Layer 9 of a small transformer language model trained on English Wikipedia (13 layers, counted from 0, width 128). Numbers have three digits each and are written without spaces.
A neuron adds its activation times its output weights to the MLP's output. To switch it off is to set its activation to zero at one token and run the rest of the model.

Output weights of the MLP neurons that the questions are about. A number n stands for (n - 500) times 0.00066.
n1: 616476692240580163375652500453155476346287504723199524517515517525551369604544729777345537418728532466353448414697517552668447334698232420504621508399474492481462330500561619437452442460348284588564590653668458679576322447650445424333547524399339613607473280680365600562373595653331466528345741561730257610386637297412392521575378483421531608223565344454393561633585536441655428471780
n11: 333594467554450851830265252451594692441458431500364702536511500461679350362585500438621442642609752661496471389415508415449377500241504388626596403531455492284529295741402343475399622359458689373381448164560504590678530357303651373448602577388360771477448324560475463348670515608734423469537690546310393443398364559476356504464321656476296652485714440632493463380313435621412523524507
n18: 354402405437508626399479317819420425394583698696561288592324424513358677358758528555377275541512496509581582729337469357543781467491691609530461359288670542672421610751504461656304488347586599559606519397447629640575425293377566504547750487411422334486440188676400600334602631420510810712363198518607550521483403653557585566321466518361358644513582099396360356278455684686367458444118
n33: 584484392635532660518552357387618492295267525626372417689237530455542483689404423504259412298593461442554359483463634123642455547487525397383504396388462580591605260632481468518504481544633496472463451365430356347230171334631593353473668345496321582377477504450552401526567698169412525356529483596457539640419708496554630675310588607566557034444418531610402519393458616726127682484447
n39: 514575556630479442351355608663313412457497585469496559500356466662750441486653524599455422454621577364758287620463626595421487500426604296374482474639721252450054624497340532441439402375504500571553488812507652475410583654529327528563377384344472548527365396418343507786333633514327307543248526469494490417479472527415517626350774628653673460363197558517621537453578662334650405377483
n48: 759464452512516467573631617566639484604479566453351551734342285407352358287735458556403232487465488591836611746450379508455754336567458615435455151492723644545657461628605536415539637281226530563541322214500693540466523710569683342857576318548652537408504468519676443652475418440574575232495763509551351481247528522326565658368536467565679780623590666496636579348596504430453433549504
n50: 488346670706566692250451567516478738735310599574461373500380526306514591471529472248596479250597378716512304698616357541563566614426526496496427448512399691645897385419590458370581524304767597517380737393223488362430557430470476607699627562504314225635480806460545654568461481388548470546350690685515251690429770309543207383509571552440583466418625604284496359325680186245598578720504
n77: 368468603327508533663484517345295684530496549722561488598429207396610384457282542516546329730581376541534408508549380520395626279483529469388590574532613488567418291488897460734449425318466478398548571795412729524648686414310558429602517555374566345358628480561530301522459511275587153765296534522547496600472449595434564389692861426468561284453786706279489496423538399643617684564530
n108: 622656725415508596298546534591521650525476343886335393468507598382590472489383545589477566650696290484559565504480455210449609473532480396606440557558439566467879375285460382496747622649617566550399591284523183317423432756528689554487565589426500543463393394605504408369549729740405545504439517753486477485390547479379355257588695452699455416631664384295397668560332716712519369508832
n116: 524475662592518471759511619524571584600440559469463727522356481468607515539319432391578571416514420622483569391452533387698294476685627595249397315600481333668121592314603558556672625352652620440408563942349537454623483513458469655544410423270517515445365446613489285604604563766545593692231451631359476483353592508570578703511689320293452606370500455554453416547565575611636346565537
n123: 561303638778662665526428405476597464535199371256384524624489534654736567362412388468741813324574752305554459661475513424561403437308294516634616558456686556632342392691575378382578626500620470560500209408295477480515766730246445540370757488728492466486652569787642401774492624444742261592457487535377551563552568369729485362649564405455416475540496469613534432368477571274649393467375
n215: 386442726802455343534549420492483378777298692395381569377511461375414671439410378467619541465316229308201302247462616373805596428641504476155679564599335496550600754624569438583686512477328523643385532561448453442631528492631620374569288280521440591409516301512575442352410408332185526356416290165452496640525533581530441573402405576395351788484580536803356403610338601400411549249523
n225: 547215504425298430566519598437636358727415669556375608519514444677653618507280569530509447512540526630148500327335354398423422507764492526416382429401372689418905412526773389657426399670496504425461618300668525413585567418524474545132632526368640539400406584570394529562358245304214369401350637644421582644798492351441500358512432406403583449703475683704425436442369492596641421596475
n234: 321439520422307576444690246572638418211352324620594615357390482540535464397500429344596426519403521712467379394541673716478244521713514509584356554726051522562582597686345465468350264505411573561395252282462517260488521566457212336646802530409886541608707153386317199339623569539611436191547713505531320364583622381599330473352426428522500594409256546553611643335554282606333375672653
n242: 676615363212601302429366597520556541620441513488475464605596483276301577464586366370116447720420484576567542361453586374579810640265633459682233283553578312442231328496627533670491418240667381634508422583575368525512560369626428630509694488516532423819523471472570760509265515410282581770490426749770270548442312536695465329470557398529379357301769409488577396462504464723412383404640
n270: 539237347646500706459480615616599423700368296307352424424500470400590713589610543321273537307301396492383515478525684561508638380649616350024614300570767676469362614329538529621434687594684393354371322472374807401550236519682337573587509382573464337364399467425725512464440626569813504381500552629367444488677410446504570534597332487358422416707774354542342427736567491404480561691290

Each question names a token from some text and the token that comes next. It shows the activations a of the neurons there, in the order above. A number n stands for (n - 500) times 0.029.

Then comes g, the gradient of the next token's log-probability with respect to the MLP's output, scaled to length 1. A neuron's effect is roughly proportional to its activation times (output weights . g). A number n stands for (n - 500) times 0.00076.

"al", then "an"
a: 459476509493761496498500487552507504493477503483
g: 257369594472353598429296386354544296569766188553506423469430690532428387553418456319471546372505479564553588549482552527614469577670407724418563534661578599506540536646508761485419596429585593536612449488322581418600427523641326392543583454545549410634552450524540276465826534437291318522603390617487360709377548592466378498458706491583443682495452451689707536658452467440620719497314
Which neuron, switched off, raises the next token's probability most? n39

"it", then " m"
a: 499507496497509458482483522649405501481497509502
g: 278418563590544577378359435426382623422520640494489541483622721480380543565459645306408369664558665588378249554484432575459329696281803650514458418604297404560568605565491535479419523596723505741578617411610357340509667436634510423400494408514553350483455461542391400479480586469548586586419587678607616594274621499452635558324250388687450431621239469391400323427551354543611341490385
Which neuron, switched off, raises the next token's probability most? n50

"wn", then " cent"
a: 523501476498513522498493497548516475595477492475
g: 492441378580414640427583315668484446444757454671314487477305485676653625721446602691534450493808612637521487643511345778347505568618515502496599661422353307727482516430497450521658621403589638479425735548629481363457543394592668644596374658509389424486431529513417391283493579362472451334425417447414515366415343413660525610511630502691507490485680333379528342495703380524380407408492
Which neuron, switched off, lowers the next token's probability most? n215

"ome", then " pro"
a: 493269640500500501500488452501491476498502493472
g: 431688571417641533631560501574427308430563528685524577493672498715470537525707688367256395490697583567479445458383615598483639591327678354644824461459568706457500531562333504484523533374646464454649353576457319433281516413468528570604487558464476653431747517269298576408573509339375530417447478486560440675406482656438517362520663584552424494657601362271638336502509619603368668291604
Which neuron, switched off, raises the next token's probability most? n11

" O", then "ne"
a: 500535486502602488495507500480494483492506499492
g: 318617490344346410426545499540413439381421449631605529565582465482508387692575609587352433475462561568505546429353262386463482582626319386607377618639712459511531570384434314747482231361388447556690414428718679634342478616705368596481543582290374513433673504746534406462385557544494213522372365402428600530525369412450593675443495538399675721734490414489573542568370340524523428346671
Which neuron, switched off, lowers the next token's probability most? n39

" b", then "orn"
a: 499485496484505511510472508500487499479502502498
g: 466424471573349444476340499513434529414560158329256473525432586609468677444500298223488741408477377479413451672499551500302444497532578529352330489648477488394611328347606484475429770272657531788450417469698446641566573436395509574626586537675451562445548365588381721307420511469383436352587426396493680416475601491522449578512609503580282418632582469412560171482362470418481487551628
Which neuron, switched off, lowers the next token's probability most? n77

"ist", then "ance"
a: 505506500501493495498525501519614480489499530487
g: 386391480510539633437613490565356383633369366631385491510399439514546400380314455437488365452596538545221406238590462565571450508415266250600288572493439476534505460657689560680527600644422472519543411458389499402602529479636614572479455281411586476522409477535347380211535569444415475288621411600459458695389751680337546734503533318353584470627565597489201392542665333497307520321538
Which neuron, switched off, lowers the next token's probability most? n77

"er", then " R"
a: 517316498491544508485498153515529493496492500560
g: 645458379577375502608592758748621323512451397418541585525568573552493520653494756484463646633430425484688410562292649665443399602633621709394614361583571368403488440839423632439618556424500360326513483455470415494522395364357700505436319474332621611444437557560675447592429307635318530404406384614381631291314474467522328518603409497423398652640532540675511367569683440559654549535652
Which neuron, switched off, lowers the next token's probability most? n108

" E", then "d"
a: 554524499522501496511515488491500496485510495503
g: 473489567424466200514724632601491549523294568644251535604421398501605484589558451486554336593541510368320512256374434265381594698414755536564475313335489690520496442692592341561517478501672458634287563481583545421517479500653433251558504321212399575394526591553486341583336558737378371450352618478530467356511508562519696490530499513454494682342482579673425489389415537502715610515647
Which neuron, switched off, raises the next token's probability most? n225

"M", then "in"
a: 490505496529512504506510502407503504635593497508
g: 366559641409521501414575545722511512721473449542433606294517422506463572496629511646505506753322293442505676368556679604659176277673459325492441477498267536385418585404388612390580542407497429270349691549379529484444561590466538552359525626583534504594760654640368458589400416564526609610391438556363453440440649526335376596422224378467411674505303391434719461561463501740551555494543
Which neuron, switched off, lowers the next token's probability most? n234

" re", then "-"
a: 496495498445499501496499501501481528525594490481
g: 417696565679609475546450669585579566652352245604530465461694348445613603298346406408484596376447456539415642474261507440295506465416488621379602605427471533362551674468345611504738401289673531275316368643547359655540578570426510651382546537478468406437432486526359663351588408450420608278535421452798302730460241552495428645636539530597507578414541471561635406673572494564481379495393
Which two neurons, each switched off alone, lower its probability most, in order? n33, n215

"o", then "'s"
a: 484329483497442502493503505490502480405511533537
g: 628488531536433586433864780462549665564544522574542444669605509467697365613450563404414419578315593717621535559493737712551591356379489354546573582438548683462499459530440481441695539422623602232677357592250509266439277686607557514524546498575389520559446447533454700467409511537526252715568471297556479445634457659441729407452447565377500575527506497477439660617445540438370705368401
Which two neurons, each switched off alone, lower its probability most, in order? n225, n11

" in", then " cont"
a: 487504495531490500513501499489520487508568500490
g: 414634550630728445317486546783430558406605561449518748444561451611568624212598649567579337646439622618477556395526496506427422681399333360795804428407525690738375719624508481351378543499363446603649443501430546501694608613641482519387645584486378661434679458449415568364584482407594463430489605351597352488319484518319513332415571476667283585583599455505581523483678469486499473447542
Which neuron, switched off, lowers the next token's probability most? n234

"ing", then " a"
a: 490510477495502038536515472505512499478496486434
g: 466471514425405471438524470420609518450441566258503569501442493563407182564594454714600522518339403400469591474314526556529442317489622306547386498650467546344593672282438542467557539419614337374363672434415531774318524662460414576472470644249423438585538241390400638464416399550443695412387267741490423687434526493578601522515383674553472508449595615379379428675450376451894452569373
Which neuron, switched off, lowers the next token's probability most? n48

"ed", then " W"
a: 497518585502502527482500516512548122528513491492
g: 566311564269639440480528555782565530379503583426491323578440530419471616513527536350295508510502351633557488546420605746503455563452520577419595534464643385397576615423299432702545796521689434366699429448486456664549501520313619498282427531510545160447576843397564533537387676500466442610493368608436551637424290543394556517654441652586661608555430558518447708641435443726580352369446
Which neuron, switched off, lowers the next token's probability most? n215

" his", then " e"
a: 493490497527500495497491490489489500619493498491
g: 440511373353620552377477580381569523422672195310724702383610552761549282340334456604572469399311421419486613481409437321499605422591711576532481403696563552608576561302523394375605084549416614558301573486585495565390524714343363617514536376422518434533590372511375405602514746491568387472517374461578667522438498480649408440437550603560358499466422374378482548502634320486557443536703
Which neuron, switched off, raises the next token's probability most? n225

"land", then " th"
a: 493509525496509503497519460665489501517489407494
g: 635468499515526553497572610471415648559641542415424609559563452579397360440396609357454621666529663531522560689446393723522278641712409346508425280443357640602447597416624476427530736467426578622533478495506378440532265456378588402391488310336477358558623425317385453368535803262640526610387667547446848605454707592269625497511564471366461425658537256540518613381589562518516597367489
Which two neurons, each switched off alone, lower its probability most, in order? n116, n242

"as", then " from"
a: 473327502508542473501508468536505504460489512450
g: 566464393495570583541682567580599590529516650435353450362479625443338597519212423417442444191447565397613455441607468449672324498334501346521568563688452489582572731450471317441479534514416546407677430553415695458506482370614457392610450444383526385295580499550559572717546544600436369460653474466394572366799606411318315458675377482245599387518617451513508424495325627086375474389356
Which neuron, switched off, lowers the next token's probability most? n11

"-", then "st"
a: 491517499504446498519485543497544507488479634516
g: 429403341416466732485568722406627682412350533487540436560497630428617558413519528688484433670519454376524797542331454730772518453433503348751464418429467217293619414541376288598483542589435681462609495458669249518647473475686392409650573346608485466516569517349427625567397555592579557380438481507336242674398320335559563582409447499628562499532480488759545436519538478524443282453470
Which neuron, switched off, lowers the next token's probability most? n242

" f", then "at"
a: 485489503484444496497515493493482508478516482495
g: 317443583578563698624620518509537387481502296556445651605422323457642459349619340101496483582426416541461382577644397559518456499401633466372449541605529359532666589449605318576675388240624616509541607550683341482688505662539469526496575448348527585466458465487452214571529519373315394614418391539428679516561370428637567412457493358387465475954693551541326321501426604408432481528526
Which neuron, switched off, raises the next token's probability most? n225

"op", then "p"
a: 498503501488630482609500394491446420499504502565
g: 498517497471495444284438342535334555339418624450577422527395376388445317561543354630581493445678549464323370536749335434407528506441502482494445567494358588433503500436770401430525672380257551410237584409645619402648596321562340303554452567630506638453527534349287272564304494460531418365403536583537446465359440473538334383415335456529609283616637587122539596636608540605557726403448
Which two neurons, each switched off alone, lower its probability most, in order? n50, n123

"ion", then "e"
a: 518510502485633522310501518505517506379509529486
g: 546519304315308589625539475504422538416430548605514488663537379626584533553665594746416378162452301569724379575405518362389406382498394458747524602571424455448583657470377482298441653584451343650318397500349534577222325457505375592465570442472581575476444575310471307468492493400430490447715391565399713647455322354485578578508626318583589652576297656540371506717562528388427572460381
Which neuron, switched off, lowers the next token's probability most? n50

"ar", then "ter"
a: 498483497497473532498495497455487487510417497496
g: 660509354409767456403532588252611635471437529527598423349489619634344355431423370428466563434812487552599570622545252348218576762495436499630601512343639675502532474516383606524689424442498389460655660621407328496548412464554594428424373571573387436550307652497386578762367562538373626331478427454399316352268401314474443430455454369540576537358630490398690512532600420642518560623487
Which neuron, switched off, lowers the next token's probability most? n234

"re", then " w"
a: 499391487495547500480500520510501482441495499673
g: 543451559463548560137593474536385523787470411309329728444497262551559384458679490360462486524442765725618409462509497836397238482518668537522244515456272483398414608332612389680509532482646484568688368503482251577685637561386511653522543424454525610647518664499703640463525513509606374471485421505457503587417497575457587400396602552578614505608537369477493506678604623484545635435495
Which two neurons, each switched off alone, lower its probability most, in order? n270, n39

"ct", then ","
a: 488499501495498494486502480486540501517500504508
g: 562418427600492597590528572585443694411607502476453710549414497478394349384628623244463448610540433497415594514639579223431559483350378478590594494550583485385490312399516530358443536465754177464401467455511592535601693370514309243448583532646674351783415497497542561478433476607552419506655476298656583450655614533589509428310276525553426347768476629636672553302669629530451362682522
Which neuron, switched off, lowers the next token's probability most? n123

" f", then "oot"
a: 484500502317415490501503500504483489499512482494
g: 454478400390410491430569426303565504493551334481325296252512430627359428628442355374506533450611456401514601261206443545285664382454742155341795597696457507313443461500513546582258518525586512614397689473629511519413471522376583664424630442449542489627521659523501611535357416484401576476556511459623336355383442615542593406626439405507497677436703466732372574562529490713459463515347
Which neuron, switched off, lowers the next token's probability most? n33

"y", then "ing"
a: 517502456504564508490508506620491499501495517494
g: 543483590730442433810526441490491565582389417548465266467554651498495613554546325508393645517485323439331549314460455562482471580564516380584405931504596271605495525444503413527510425465305479413593538565294478562456653705621699511496498274467346600614415624420554785553612508482518500417466221313255289744460351620504285559508507536470586478299413558556433444484458607515596586487437
Which neuron, switched off, lowers the next token's probability most? n116